Layer 10 of a small transformer language model trained on English Wikipedia (13 layers, counted from 0, width 64).
In attention head 0, each number of a token's query is one row of weights dot the token's vector x. The head spreads its attention over the tokens so far by the softmax of query dot key.

Query weights of the head. A number n stands for n times 0.0018.
q0: 30 107 95 151 -97 66 26 -60 157 -13 40 -41 96 -21 33 89 -73 140 -8 67 47 56 132 80 16 -222 25 -112 -93 -103 -68 -11 -111 -36 33 -11 7 46 191 6 -37 -10 2 105 -19 -58 11 -149 14 -78 199 31 72 165 77 -35 19 -36 -33 27 -26 -55 -28 -101
q1: 47 45 -104 -13 251 -120 -367 -14 -212 -43 48 41 -267 -38 7 -49 143 -200 -116 94 37 7 -186 -122 -137 298 -165 278 21 300 91 -19 142 76 -97 163 286 -104 -254 -148 109 -86 0 -3 -56 71 9 101 -112 -117 -166 31 68 -112 -52 -21 -83 116 77 35 76 174 226 98
q2: -7 120 -15 169 41 66 128 86 288 -30 -28 110 145 -162 -45 90 75 114 -132 -69 163 -89 72 171 -205 -78 -118 -125 -28 -53 -71 -86 -74 -103 1 -121 29 26 152 -1 -220 17 -120 34 8 -153 5 -152 -59 -214 -44 37 -23 -103 66 -24 142 -128 -86 39 139 -264 151 -130
q3: -8 -27 114 114 176 2 -9 135 205 59 -110 -16 38 34 31 68 -19 159 -15 164 22 -2 -36 133 -50 -168 -18 -378 -216 -82 -84 0 -58 46 78 10 -139 164 -95 52 -32 -22 101 -58 79 -92 15 -79 -3 -71 38 -23 -25 110 27 -22 61 -42 53 -238 -208 -40 -38 79
q4: 8 -94 -114 -19 115 -48 -218 67 -276 -155 -41 -84 -216 -50 54 40 -79 -189 -21 2 83 -20 89 -66 -114 -15 98 -69 207 -46 214 -63 237 -42 -207 45 89 -27 -53 0 -13 131 14 9 -118 5 -13 -107 26 -155 -95 44 -61 71 38 29 -98 121 45 -89 20 50 54 60
q5: 74 -52 12 -42 40 -213 -189 14 173 -176 78 -61 -33 206 -116 -45 -158 88 140 8 -145 12 -3 7 144 157 4 261 53 144 3 -57 22 -315 -14 71 112 -106 -220 115 43 124 -88 103 86 47 -18 12 8 185 31 104 246 186 95 30 -1 155 37 111 62 138 -61 17
q6: 114 88 -97 -60 -57 -62 104 71 24 88 143 -121 -160 120 60 -29 1 -133 53 -74 133 135 21 36 137 191 47 291 135 59 11 7 -8 31 198 63 117 -82 -175 -60 6 -149 99 -221 -92 -12 -154 38 87 20 -23 -43 -22 -107 -54 -96 -283 -86 55 138 -107 106 140 162
q7: 216 -61 -134 -245 -86 171 133 -32 -44 59 -1 -220 151 107 195 -147 -152 172 -106 -12 85 -113 -20 -48 33 237 -99 -58 146 -28 149 131 132 -23 45 67 -122 -7 -19 7 -4 -83 62 -79 46 -10 -129 -48 203 125 50 -69 -69 -24 23 215 -132 111 55 264 -89 -72 -214 -54
q8: -60 62 43 -18 -125 -61 -154 61 77 -107 200 84 15 55 91 -4 56 68 53 35 -38 72 90 -110 -79 10 39 108 15 17 86 -10 114 34 60 49 17 76 181 -4 63 275 10 -142 157 167 -39 -28 105 -22 96 109 123 14 10 72 47 160 -11 -7 21 306 -62 21
q9: -90 -137 192 89 89 191 228 -236 96 178 -199 57 53 -12 -65 -93 99 -90 -33 140 -39 42 10 -120 -54 -52 -233 -234 -1 -83 75 6 75 177 166 -115 32 72 93 92 -218 -129 76 1 -51 -105 -82 66 -71 -129 -94 29 -13 12 -40 28 218 -122 62 -130 182 -135 174 -303
q10: -103 183 44 140 -34 72 -14 92 -108 122 -141 -4 -91 4 -86 -28 -41 -207 125 -43 15 -94 87 225 5 143 -213 42 61 -3 -67 -1 102 73 63 -30 183 63 41 -134 -277 -20 -2 -27 -159 -50 -21 -106 -81 -88 -178 -129 -80 -43 -85 -11 22 -212 -48 120 15 -212 174 -31
q11: -67 135 101 -58 -149 15 101 -222 -173 69 71 -227 -73 58 -233 253 -7 67 113 20 -170 77 141 70 116 168 53 46 71 -91 -34 41 -168 -72 34 23 156 81 14 399 106 -14 112 -49 -69 -21 -32 -147 94 -267 86 226 64 45 44 40 126 -31 -48 -185 368 -181 -78 187
q12: 244 -58 -245 167 66 105 -18 -105 -22 -79 97 45 -145 -233 189 149 168 -97 68 96 -93 -39 26 -101 174 -235 251 75 -176 97 110 119 -99 -21 -177 289 -91 -13 -222 -11 210 -69 86 68 -2 3 11 -245 97 -131 -206 -128 221 172 157 72 90 -54 55 32 -88 -35 -106 268
q13: -155 -36 -117 153 88 87 -57 108 -10 -65 -135 49 -190 -37 -10 -82 41 216 -10 -38 -215 95 75 -124 -244 -4 -314 242 43 -67 -18 -29 291 -48 -238 -94 -73 117 -20 264 -182 -119 -44 -257 -59 0 31 -150 106 49 27 -65 2 189 185 -134 67 -63 73 -164 -145 -228 99 -152
q14: -327 70 -136 75 -5 286 17 -80 -33 19 133 132 -79 -50 246 45 -175 222 -119 -27 54 85 286 50 140 -209 283 -64 -173 41 -183 -108 -113 -342 -4 -58 -49 139 -58 144 -75 -140 142 -82 17 88 215 -29 -14 -276 -78 27 107 -28 20 -153 21 -202 36 69 223 62 -41 77
q15: -200 24 76 -314 29 76 151 147 -181 77 83 -43 -160 10 -240 -243 7 76 -177 -93 143 165 56 39 22 151 -148 118 -183 47 -15 19 -32 -103 -36 90 -238 26 32 -14 72 -40 179 -83 253 81 217 -50 251 61 -57 157 57 99 -65 90 -34 57 26 287 155 -99 -171 4
q16: 44 27 56 -83 -26 -5 -22 25 -15 -12 -41 -41 -84 31 -136 -68 113 -107 -62 -7 -167 57 32 8 103 90 34 88 56 -27 -18 39 -49 -74 9 100 -16 -80 -3 -44 -23 53 -58 -10 101 50 -104 75 20 101 -93 5 0 -47 -98 90 -12 14 50 57 133 36 -13 -52
q17: -23 -120 -67 133 41 19 -42 -77 226 -3 -59 134 45 -83 -17 52 -54 172 -44 47 129 12 91 136 -197 -259 -115 -148 -128 -71 -52 -87 116 -85 -83 -101 140 -11 58 -14 -47 -236 -22 -60 7 -62 40 -136 -112 -67 5 -62 91 71 105 -140 -32 12 -51 -214 -106 -123 -16 49
q18: 42 17 -6 206 27 -165 46 -244 142 80 -135 96 47 -8 37 10 5 236 33 -141 -17 88 7 157 -127 -197 -22 -111 -139 3 -37 -21 -163 -71 42 -28 -124 42 238 -4 -40 -9 17 109 109 -158 -89 -158 -39 -108 45 2 45 4 18 92 108 -35 10 155 121 -260 17 -220
q19: 152 -59 -164 -67 -97 -67 -128 36 -113 -94 200 -43 122 -18 98 79 -98 -68 -30 140 -4 -96 119 -176 22 -6 235 68 54 26 93 57 28 168 -91 40 -98 75 8 66 74 110 102 65 -80 176 227 -148 35 165 -6 175 -95 12 -85 104 107 173 214 -76 9 164 -54 95
q20: 84 -13 -133 -197 -160 -76 -13 140 -323 126 125 61 -129 100 -230 -138 18 19 -29 100 -62 69 41 -100 108 68 27 263 136 16 181 182 -67 49 -68 137 -79 -228 15 -100 179 72 -26 -96 157 179 -19 -48 -28 17 -244 9 32 41 42 -23 -107 -211 -68 161 25 -8 48 -19
q21: -109 -11 140 88 294 -113 204 84 23 -34 -195 111 333 -106 178 71 72 113 32 55 -54 59 -144 17 -108 -156 38 -78 -155 80 132 -115 142 213 -8 -197 39 -19 -133 109 -238 -41 -20 64 18 7 -48 139 -165 100 -14 20 121 -66 24 -28 -132 -85 3 -64 91 33 -125 -235
q22: 104 -46 -95 -78 30 -139 -49 64 -144 1 73 190 66 120 198 81 17 -15 112 65 -18 -171 12 -80 314 -6 -117 271 157 18 237 108 6 -28 11 -45 -170 81 207 7 22 2 19 -92 -121 192 -46 -423 130 -16 -116 9 121 -32 207 10 -32 -99 40 82 -81 -78 111 -13
q23: -128 -157 -3 -120 -4 98 -17 32 -61 82 14 -109 -81 85 32 -165 85 -155 29 -120 -195 73 41 29 -112 -171 211 3 157 94 55 42 149 12 240 87 -52 -46 159 -147 -133 15 -105 -22 64 216 -119 200 43 225 -216 87 -329 -222 -49 -5 -142 -52 -138 -189 -242 120 -263 210
q24: -43 68 87 327 10 -143 -82 -210 86 182 22 -143 74 -147 210 -114 12 -124 -9 -27 -80 52 -60 -42 -32 130 -93 -144 -115 65 -63 -242 -98 62 -47 -39 -252 -134 -129 99 21 -199 123 -24 160 -10 83 -18 -201 -90 283 168 -31 -160 -82 22 -77 77 -4 -87 334 78 -35 -4
q25: 63 192 -123 2 -295 -233 -95 -34 -114 30 163 -62 -33 -86 103 20 -35 -333 -13 -12 -270 34 -79 100 98 144 162 165 89 -27 176 162 -43 -71 131 132 244 -164 50 -8 24 -141 65 63 -36 179 30 -188 -192 80 66 23 -90 40 3 121 79 -32 -211 131 -100 40 -103 -76
q26: -180 -58 333 347 196 -82 -24 10 379 -70 -54 227 102 -157 160 118 162 -23 193 -148 56 35 11 359 -231 -184 -159 -249 -482 79 -150 -238 -108 14 73 -216 -101 -26 36 -17 -252 -209 25 -120 -45 -130 -125 -189 19 -55 96 -147 79 -16 -93 21 34 -172 -236 -90 6 12 -163 -130
q27: 37 229 -61 311 -204 81 223 -33 226 -232 -81 -131 139 0 -59 -75 45 -75 39 150 -89 56 192 84 -122 -221 -8 4 -50 87 98 -48 -120 239 -85 46 -19 -231 81 -19 21 -104 8 375 59 -249 27 -87 -40 30 249 252 173 164 91 272 -132 -4 -7 62 -26 37 -59 -353
q28: 28 -30 -121 -59 28 10 -66 -68 166 -246 -103 30 105 273 99 -100 -182 5 20 -23 4 -136 -57 214 -63 -40 229 -99 -73 218 56 -73 74 -19 -163 -73 -96 234 199 -192 37 81 -86 -94 106 -126 -5 116 -137 -115 -47 42 102 -31 -91 -137 -13 -18 -64 2 -99 120 96 -36
q29: 284 0 76 -87 145 -26 -163 -191 88 -173 164 -34 63 3 49 50 199 -172 -67 -112 -105 -64 92 -41 115 139 -51 -8 39 32 30 115 -214 80 3 0 226 -49 94 43 186 177 107 -230 45 129 -118 2 99 -11 174 26 115 24 -80 -5 -4 -95 -13 109 133 235 -82 -219
q30: 122 213 125 108 63 -199 -105 147 148 -75 -20 -136 26 -23 -59 -152 -65 -91 56 -199 -320 -32 -105 175 -139 -313 291 20 163 -85 94 41 -116 -81 -3 -120 66 138 -60 -129 237 -21 -9 216 177 191 65 82 29 174 66 -136 -62 -95 -171 -6 70 -99 256 203 -162 67 29 -183
q31: 42 -62 103 224 0 64 59 153 424 -97 145 4 94 170 -107 58 49 -197 -110 -66 70 40 -75 -127 164 -216 -265 -58 46 -16 -190 -61 -186 112 -12 -154 -74 253 -92 -60 -174 242 38 -164 -75 -48 -52 125 14 -3 11 -228 -32 -43 292 109 29 13 -117 -115 -41 -107 8 -196

Each question shows a short text with each token's key, already scaled and adjusted for position as the last token sees it. A number n stands for n times 0.0036.

Then comes the last token's vector x. A number n stands for n times 0.0065.

0 " |\n": -53 8 -169 77 101 47 -57 169 -104 167 -284 -30 -161 143 82 -30 -117 -47 91 122 107 -208 -73 -202 -396 207 309 104 -75 -205 18 103
1 "|": 77 58 -190 14 76 40 40 179 -45 182 -171 -8 -194 93 75 -127 -129 -26 -8 93 140 -172 -143 -128 -337 162 256 34 5 -215 -5 113
2 " ": 210 106 -254 2 115 -19 -41 131 -59 148 -241 3 -169 89 143 -116 27 14 -77 157 140 -166 -106 -43 -294 154 307 45 1 -239 25 169
3 "1": 81 83 -172 -1 96 44 -81 96 -48 151 -227 27 -204 75 155 -85 190 50 -107 124 177 -222 -98 -38 -278 184 320 24 10 -248 -2 107
4 "9": -82 72 -71 -46 90 55 -43 92 -22 134 -240 22 -209 111 139 -87 147 23 -132 174 141 -214 -115 -2 -252 139 325 75 -30 -221 34 81
5 "7": -265 6 -92 -86 64 89 -58 60 -49 136 -261 23 -243 64 78 -121 40 97 -196 140 127 -249 -84 22 -211 168 337 72 8 -267 4 109
x: -20 -98 -206 -108 -105 26 33 147 -28 -93 102 3 79 36 -22 55 101 38 -100 38 13 11 100 -13 82 87 -47 -43 58 103 183 167 107 80 55 120 121 158 -26 -137 212 -40 -50 -126 8 153 -127 -54 136 -65 -25 -50 45 -39 286 103 59 -30 2 91 -5 219 24 -161
Which two tokens does the last token look at most, in order? 1 "|", 0 " |\n"

0 " d": -124 -155 -158 -1 198 -65 39 79 -87 144 -360 -44 -126 -27 37 -86 -186 -33 97 186 -5 -205 -16 -109 -176 195 296 101 46 -192 -8 91
1 "ens": 157 -56 -163 18 45 -33 31 51 -1 131 -340 79 -149 49 85 -49 -192 -128 8 103 119 -180 -10 -157 -222 200 299 107 -69 -284 -7 214
2 "ity": 207 46 -134 43 -16 -52 -12 65 0 151 -273 20 -144 139 20 -55 14 -80 -37 119 83 -125 34 -97 -266 192 229 122 -24 -204 26 159
3 " was": 19 -34 -119 -34 61 33 105 19 -6 106 -342 17 -144 154 152 -46 -18 -118 7 186 54 -162 -55 -162 -328 96 217 65 12 -64 -66 134
4 " ": -131 42 -219 -63 132 -29 8 106 -89 165 -337 -4 -154 116 134 -87 189 105 -197 147 159 -188 -89 -58 -275 215 327 98 -22 -268 -10 187
5 "5": -245 32 -94 -76 74 18 -41 93 -49 171 -337 -20 -243 93 169 -86 20 108 -230 160 156 -202 -125 -68 -268 232 369 57 7 -228 -6 102
x: 119 12 -123 -173 -66 -16 78 73 -24 -145 197 13 6 -69 -92 -35 25 25 -223 37 92 118 93 -18 -29 81 -26 25 122 108 51 159 133 -115 12 56 4 97 91 -42 262 -21 -56 6 -79 49 -198 -71 98 13 -72 54 -19 -7 267 62 183 54 161 86 -46 99 81 -93
To which token does the last token give the most attention? 3 " was"

0 "==\n": -43 3 -128 86 121 -8 -24 166 -78 132 -320 -29 -141 116 90 -69 -120 -48 157 138 55 -219 -91 -189 -392 201 282 89 -58 -233 14 136
1 "A": 43 -96 -110 53 194 13 32 174 -29 145 -288 6 -182 99 125 -64 -129 -116 23 170 116 -185 -42 -168 -330 183 326 63 -52 -143 38 67
2 "cc": 160 -72 -152 -25 102 -1 87 123 -131 142 -426 -23 -76 87 153 -117 -28 -190 -47 213 152 -195 -65 -192 -353 235 367 44 -38 -150 120 195
3 "ording": 34 4 -103 30 -12 5 150 -36 -77 128 -275 13 -63 108 157 -13 50 -128 -8 117 102 -187 -26 -130 -274 171 194 70 -106 -161 2 127
4 " to": -23 45 -48 -7 -18 -19 61 8 16 140 -212 -23 -124 150 14 -40 56 -36 -47 143 64 -95 -25 -100 -224 131 142 50 -57 -129 -55 87
5 " the": -73 83 -68 -33 95 53 32 116 2 186 -288 -28 -178 163 85 -47 39 -13 -117 144 92 -159 -35 -137 -323 243 229 106 -57 -131 -41 134
x: 128 -33 -329 -234 -18 35 129 6 -23 -71 98 22 -113 68 82 72 38 93 -147 39 110 80 22 8 -75 -30 15 26 31 65 -63 215 111 -101 7 51 76 -59 40 -143 106 -11 -356 -10 1 23 16 20 22 26 116 13 39 -158 146 27 173 94 153 -36 -44 174 -91 8
To which token does the last token give the most attention? 5 " the"

0 "5": -96 -32 -197 112 75 -46 -60 104 -71 180 -336 -11 -214 104 126 -73 -224 -99 78 135 137 -237 -61 -79 -301 245 366 68 -29 -258 -15 153
1 " to": 26 -101 -52 37 70 -15 77 8 25 148 -256 -21 -103 168 63 -12 -44 -44 32 160 44 -93 -43 -114 -258 172 194 71 -54 -126 -58 87
2 " ": 217 103 -267 -22 160 -52 -11 111 -74 159 -316 1 -161 129 128 -98 36 -22 -60 158 114 -167 -105 -46 -240 201 323 100 -11 -253 -7 174
3 "6": 122 104 -202 -8 110 -9 -63 115 -34 180 -329 -12 -238 87 159 -99 217 0 -128 176 125 -217 -121 -65 -281 236 369 70 -6 -239 -7 111
4 "4": -91 103 -99 -38 40 28 -64 98 -21 186 -267 9 -233 74 125 -106 226 51 -180 154 157 -182 -91 -29 -250 221 347 77 3 -219 -33 112
5 ";": -178 21 -43 -32 -3 53 13 116 9 184 -301 -5 -167 134 102 -95 19 77 -176 90 122 -187 -89 -119 -260 167 294 90 -4 -187 -38 131
x: 84 -91 -374 -120 0 -15 125 20 21 -48 139 -36 -4 15 -116 55 -61 5 -262 86 42 -112 -40 -102 -68 -1 -33 -12 62 65 92 289 106 -82 101 96 49 13 -2 -138 141 -27 42 -44 -62 76 27 58 16 56 78 -61 -70 92 78 90 242 117 123 18 39 59 17 -40
Which two tokens does the last token look at most, in order? 5 ";", 3 "6"

0 "ley": -122 -39 -152 102 11 -53 -12 79 -19 175 -298 -7 -160 30 37 -74 -289 -102 8 103 124 -120 -9 -76 -155 164 285 117 -3 -217 26 140
1 "ball": 136 -12 -128 97 -20 -56 -27 62 -76 159 -296 -2 -143 58 28 -79 -207 -112 -62 85 154 -127 28 -56 -209 177 240 117 -15 -212 -1 166
2 " techn": 191 -11 -220 -24 78 42 86 61 -105 170 -208 12 -115 78 78 -59 -39 -140 -108 176 117 -212 4 -88 -107 195 319 65 -12 -184 30 108
3 "i": 110 111 -124 -5 -28 89 -43 22 -40 174 -238 29 -113 70 21 -63 243 41 -111 80 58 -146 22 -98 -174 180 263 84 32 -236 18 115
4 "qu": -160 126 -41 -27 43 21 -33 65 -23 166 -272 9 -92 32 -8 -35 287 56 -165 94 84 -142 -12 -65 -147 165 315 105 7 -257 4 191
5 "es": -207 75 -38 -30 -51 -8 -33 51 -3 144 -293 13 -128 122 47 -30 25 63 -92 117 108 -95 23 -84 -248 168 227 91 -37 -182 24 144
x: 148 -4 -283 -129 -68 59 74 -6 -86 110 30 9 -39 102 -58 95 40 41 -94 -106 -1 -15 18 19 -112 67 -87 -40 90 -46 -15 69 95 -44 73 95 -26 -9 74 -116 157 -93 -31 -59 -151 91 2 -33 -8 -21 5 78 -79 154 79 -10 163 -24 53 67 -41 417 11 135
Which two tokens does the last token look at most, in order? 2 " techn", 5 "es"

0 " no": -97 -167 -51 127 138 -35 32 103 -46 125 -351 30 -144 121 108 -62 -128 -3 92 206 32 -170 -35 -112 -243 201 234 44 42 -156 -18 142
1 " h": 98 -122 -128 -28 189 51 34 70 -127 121 -373 -26 -121 74 44 -64 -144 -122 35 170 98 -248 -1 -91 -216 176 318 77 -90 -244 63 113
2 "us": 204 73 -209 -14 -2 -43 18 52 -25 124 -306 -17 -116 97 47 -60 -16 -37 -26 107 112 -5 -37 -91 -142 171 211 51 4 -128 21 152
3 "b": 155 147 -78 -44 87 23 11 20 33 123 -241 -43 -102 39 42 -33 220 -81 -118 57 68 -123 -29 -113 -164 154 277 126 -55 -288 26 73
4 "and": -121 110 -81 39 -56 23 19 47 -21 140 -253 -7 -169 53 44 -45 234 51 -117 101 88 -123 13 -55 -194 165 281 134 -52 -215 34 133
5 " present": -200 79 -94 -69 -10 32 17 72 -23 128 -246 39 -130 99 91 -65 11 42 -115 170 80 -137 -35 -87 -184 197 234 109 55 -224 5 112
x: 91 11 -388 -5 -114 53 27 35 -208 11 -21 10 -19 -24 -61 49 -18 -78 -142 21 -74 177 -8 -99 31 71 -67 -37 76 101 104 -2 139 -127 73 130 164 82 -60 6 120 7 -161 -172 -171 -29 -82 -42 143 20 16 -4 -90 146 -9 38 101 14 29 -70 -27 173 37 51
To which token does the last token give the most attention? 5 " present"

0 " p": -126 -132 -121 -21 169 14 -10 0 -102 110 -335 11 -101 50 70 -20 -156 -29 111 198 65 -155 49 -111 -122 116 244 61 26 -139 -15 131
1 "urch": 137 -114 -143 -1 42 -13 -7 77 36 131 -247 12 -122 71 101 -39 -201 -133 -19 131 97 -81 -3 -218 -137 219 282 87 58 -140 16 104
2 "ased": 84 0 -68 42 27 -10 49 50 36 122 -182 -9 -139 156 49 -54 -23 -81 2 127 65 -130 -46 -91 -247 154 176 62 -26 -150 -17 113
3 " from": 53 15 -95 0 67 26 64 52 19 158 -285 -6 -152 174 47 -57 19 -86 -4 165 94 -165 -44 -126 -335 177 223 62 -72 -147 -56 159
4 " the": 3 51 -102 -6 110 60 44 112 7 194 -285 -29 -176 156 85 -53 77 -45 -78 133 92 -153 -62 -137 -312 232 217 100 -53 -138 -49 130
5 " Par": -274 149 -25 -135 149 18 55 148 -105 105 -344 -69 -162 50 126 -25 83 41 -215 235 178 -203 -46 -85 -168 200 387 64 21 -226 24 160
x: 86 114 -234 -43 17 101 -30 -41 25 -123 66 10 -55 -25 -277 -33 -21 -43 -139 92 -86 195 46 -160 -76 86 -188 6 30 -98 93 -68 138 71 179 -22 11 63 -239 -115 62 93 -131 -29 -27 65 11 -14 53 59 22 106 97 -205 87 60 -27 -31 113 -88 -78 176 -97 -41
Which two tokens does the last token look at most, in order? 5 " Par", 4 " the"

0 "ite": -96 -87 -118 105 17 -26 7 53 5 180 -270 16 -154 122 58 -36 -191 -74 -7 120 89 -111 26 -100 -232 151 237 90 -38 -186 23 143
1 " d": 94 -107 -167 -3 181 -53 36 96 -69 169 -351 -21 -151 -20 29 -89 -216 -105 41 192 38 -206 -18 -94 -203 190 298 88 49 -204 -21 105
2 "a": 317 96 -206 -18 130 -33 -39 133 -50 165 -387 -23 -169 87 73 -89 -14 -101 -86 112 93 -210 -49 -135 -178 216 331 69 -32 -258 55 170
3 "is": 160 129 -137 13 -25 -22 -26 117 25 156 -284 -4 -140 34 42 -80 276 16 -93 97 87 -96 -27 -58 -121 148 257 124 6 -189 44 154
4 "ies": -97 110 -61 22 -49 -9 -17 67 20 155 -280 19 -132 94 48 -47 206 5 -80 139 109 -99 26 -61 -228 171 233 102 -16 -206 15 156
5 ",": -81 42 -85 -19 32 49 17 76 33 153 -307 -23 -177 165 64 -53 35 16 -126 136 79 -137 -42 -146 -327 202 226 74 -46 -143 -66 164
x: 40 -54 -394 -220 23 18 128 -21 21 26 215 -15 -44 45 -36 77 15 65 -193 -11 97 -37 29 27 -111 7 -2 -52 71 -14 16 196 116 -111 96 -12 65 -31 45 -234 176 -92 -235 -3 26 -10 39 70 -42 -40 52 -45 -42 -22 114 -3 183 62 126 -32 -65 133 -57 24
Which token does the last token look at most, and with what share of its attention? 5 ",", with about 70%

0 "%": -60 -33 -110 116 4 -56 -35 68 -29 125 -363 -8 -117 152 74 -65 -149 -84 69 77 132 -123 24 -100 -359 215 267 90 -13 -185 14 214
1 " from": -13 -73 -57 58 49 -4 55 18 37 155 -271 -24 -140 177 42 -53 -38 -56 25 138 76 -134 -28 -136 -326 166 195 58 -77 -132 -71 163
2 " two": 154 23 -136 59 93 -16 -29 106 -31 174 -338 -32 -181 107 111 -59 -40 -80 4 154 111 -150 -59 -105 -313 261 246 89 13 -203 1 78
3 " or": 57 17 -94 -63 77 3 65 71 31 165 -225 -49 -135 106 61 -79 60 -106 -29 106 74 -115 -49 -68 -229 177 207 53 -35 -97 -33 112
4 " more": -7 18 -70 -17 48 2 8 50 -15 136 -194 0 -86 125 63 -7 39 -30 -21 143 86 -107 -26 -82 -205 204 152 71 10 -106 -35 61
5 " ra": -177 127 -28 -83 73 -3 29 64 -95 165 -353 -21 -89 133 81 -38 45 -22 -151 94 130 -95 -4 -66 -123 225 205 66 11 -189 36 78
x: 211 -32 -126 -85 -10 -21 136 -4 -67 -105 86 -128 -113 112 -51 111 107 -63 -129 92 -41 284 -10 -124 -164 54 -120 37 164 119 -30 103 147 90 2 -20 100 -155 38 38 -190 108 -11 -120 -43 188 -52 -37 -35 -2 74 -19 42 65 159 164 -65 -11 -211 42 -68 -7 -134 84
To which token does the last token give the most attention? 3 " or"

0 "att": -117 -58 -162 60 20 -30 3 74 -4 178 -221 8 -134 7 12 -50 -266 -120 12 78 72 -116 -4 -76 -167 150 290 132 -68 -202 11 181
1 " U": 125 -4 -176 33 179 -56 7 145 -107 112 -337 19 -205 55 68 -66 -218 -125 42 199 148 -156 6 -79 -200 134 325 66 9 -212 15 116
2 "ts": 216 17 -105 40 44 -67 2 78 17 146 -281 -7 -125 83 86 -13 -3 -122 -35 128 122 -76 24 -75 -198 161 237 96 -49 -159 23 181
3 "ah": 168 132 -90 37 40 -20 -12 136 -61 175 -315 -52 -197 19 84 -60 251 -75 -130 151 128 -177 8 -57 -161 164 315 119 -41 -206 26 125
4 "a": -141 126 -68 2 -20 -5 -64 106 -40 172 -345 -26 -172 70 60 -83 292 56 -152 122 130 -143 9 -68 -157 183 291 105 -7 -214 56 156
5 " (": -228 -10 -89 -126 65 8 -15 171 -93 188 -284 5 -121 98 98 -125 20 121 -263 171 157 -177 -84 -80 -253 216 342 88 -32 -240 -24 153
x: 187 -35 -290 -185 -37 -102 -2 47 64 -102 47 54 -19 -4 2 -51 -27 17 -79 34 46 95 50 -43 -114 -15 -66 -64 51 47 -42 -140 97 -3 195 188 38 -50 45 -150 336 -46 -58 -68 40 85 -55 25 113 0 -105 -61 81 1 193 133 120 117 221 45 -33 -99 37 43
Which token does the last token look at most, and with what share of its attention? 4 "a", with about 40%

0 " |": -49 -10 -181 71 66 -13 -17 147 -46 177 -322 -25 -180 114 132 -94 -144 -60 89 65 102 -211 -72 -160 -399 214 313 111 3 -172 -55 183
1 " —": 113 18 -187 37 87 -5 -39 105 -17 133 -373 11 -165 142 107 -46 -182 -123 -6 149 152 -217 -54 -204 -299 170 372 56 -28 -214 -11 132
2 " |\n": 124 48 -194 25 81 78 -44 172 -98 160 -274 -31 -160 136 89 -35 5 -3 -28 136 130 -212 -93 -180 -396 189 312 98 -70 -207 16 115
3 "|": 79 40 -140 -23 45 55 49 157 -36 182 -163 -20 -182 97 85 -116 113 44 -118 79 140 -159 -152 -111 -314 161 239 29 -6 -195 -14 114
4 " ": -111 41 -149 -53 90 0 -31 114 -60 154 -243 8 -165 94 159 -111 176 106 -223 144 172 -175 -108 -42 -291 157 307 49 -14 -248 18 173
5 "1": -204 -14 -57 -41 62 63 -75 94 -47 152 -200 29 -195 66 146 -85 -15 98 -179 88 196 -200 -108 -23 -251 181 298 25 4 -247 0 91
x: 42 2 -264 -95 -50 -27 -64 116 -49 -131 134 45 43 88 -15 103 117 -19 -179 41 -2 174 82 4 38 93 -16 8 76 125 223 26 104 -57 42 176 -19 132 101 -195 155 9 -59 71 -188 216 -129 -53 35 -70 -38 -26 25 -85 130 119 152 -7 56 155 108 56 30 -140
Which token does the last token look at most, and with what share of its attention? 2 " |\n", with about 40%

0 " |\n": -53 8 -169 77 101 47 -57 169 -104 167 -284 -30 -161 143 82 -30 -117 -47 91 122 107 -208 -73 -202 -396 207 309 104 -75 -205 18 103
1 "|": 77 58 -190 14 76 40 40 179 -45 182 -171 -8 -194 93 75 -127 -129 -26 -8 93 140 -172 -143 -128 -337 162 256 34 5 -215 -5 113
2 " ": 210 106 -254 2 115 -19 -41 131 -59 148 -241 3 -169 89 143 -116 27 14 -77 157 140 -166 -106 -43 -294 154 307 45 1 -239 25 169
3 "2": 101 92 -169 0 74 38 -40 98 -54 159 -270 9 -198 93 168 -80 200 41 -112 136 167 -239 -95 -48 -284 170 343 21 10 -235 -3 113
4 "0": -66 63 -59 -49 82 57 -17 79 -78 130 -240 21 -215 108 107 -107 139 26 -157 176 138 -184 -120 0 -251 150 308 58 -8 -181 29 79
5 "1": -217 37 -54 -103 98 101 -16 46 -22 114 -185 46 -241 66 131 -77 31 74 -178 125 167 -232 -101 -7 -190 120 341 84 2 -253 -12 82
x: -82 -63 -180 -185 -73 32 -50 104 67 -142 31 45 56 18 -90 99 98 -51 -206 9 -6 -51 68 25 88 78 -18 -8 11 56 223 160 108 86 18 123 5 162 -123 -137 194 -55 -64 -123 -100 103 -100 -112 191 -37 -6 24 10 -61 207 88 88 -12 -5 118 57 177 -75 -144
To which token does the last token give the most attention? 0 " |\n"

0 " with": -59 -84 -69 95 74 -17 51 57 23 164 -279 -15 -153 166 70 -58 -54 -9 63 131 77 -153 -38 -135 -331 180 235 56 -55 -133 -55 135
1 " ": 153 100 -292 25 148 -59 -5 132 -71 194 -323 -13 -175 128 139 -111 -185 -71 26 150 109 -176 -96 -67 -267 203 339 92 -16 -249 3 185
2 "2": 237 109 -224 27 103 -8 -52 92 -67 199 -337 -35 -225 113 157 -77 19 -33 -71 136 141 -244 -82 -84 -288 222 367 59 -10 -218 -22 128
3 "6": 125 109 -171 -21 59 11 -51 115 -23 200 -273 -8 -258 79 113 -131 190 11 -139 156 156 -190 -118 -42 -270 200 343 62 20 -218 -19 118
4 ".": -93 64 -150 -22 49 -20 -23 154 52 128 -256 1 -191 121 82 -80 197 128 -151 102 132 -185 -116 -105 -236 184 318 40 -28 -219 -23 206
5 "3": -232 58 -51 -33 52 36 -26 74 -39 158 -323 -34 -233 73 118 -104 78 84 -231 127 203 -182 -112 -43 -231 209 347 85 18 -221 -25 126
x: 157 -1 -131 -186 -11 -52 -8 2 18 -69 59 -14 -15 -119 -62 167 48 93 -128 52 117 -73 127 23 -19 105 -32 -22 192 38 -30 265 125 -17 81 43 -3 -26 52 26 258 -46 -43 -32 29 45 -150 -68 114 65 37 119 8 101 286 -35 44 41 24 39 -35 205 42 -177
To which token does the last token give the most attention? 0 " with"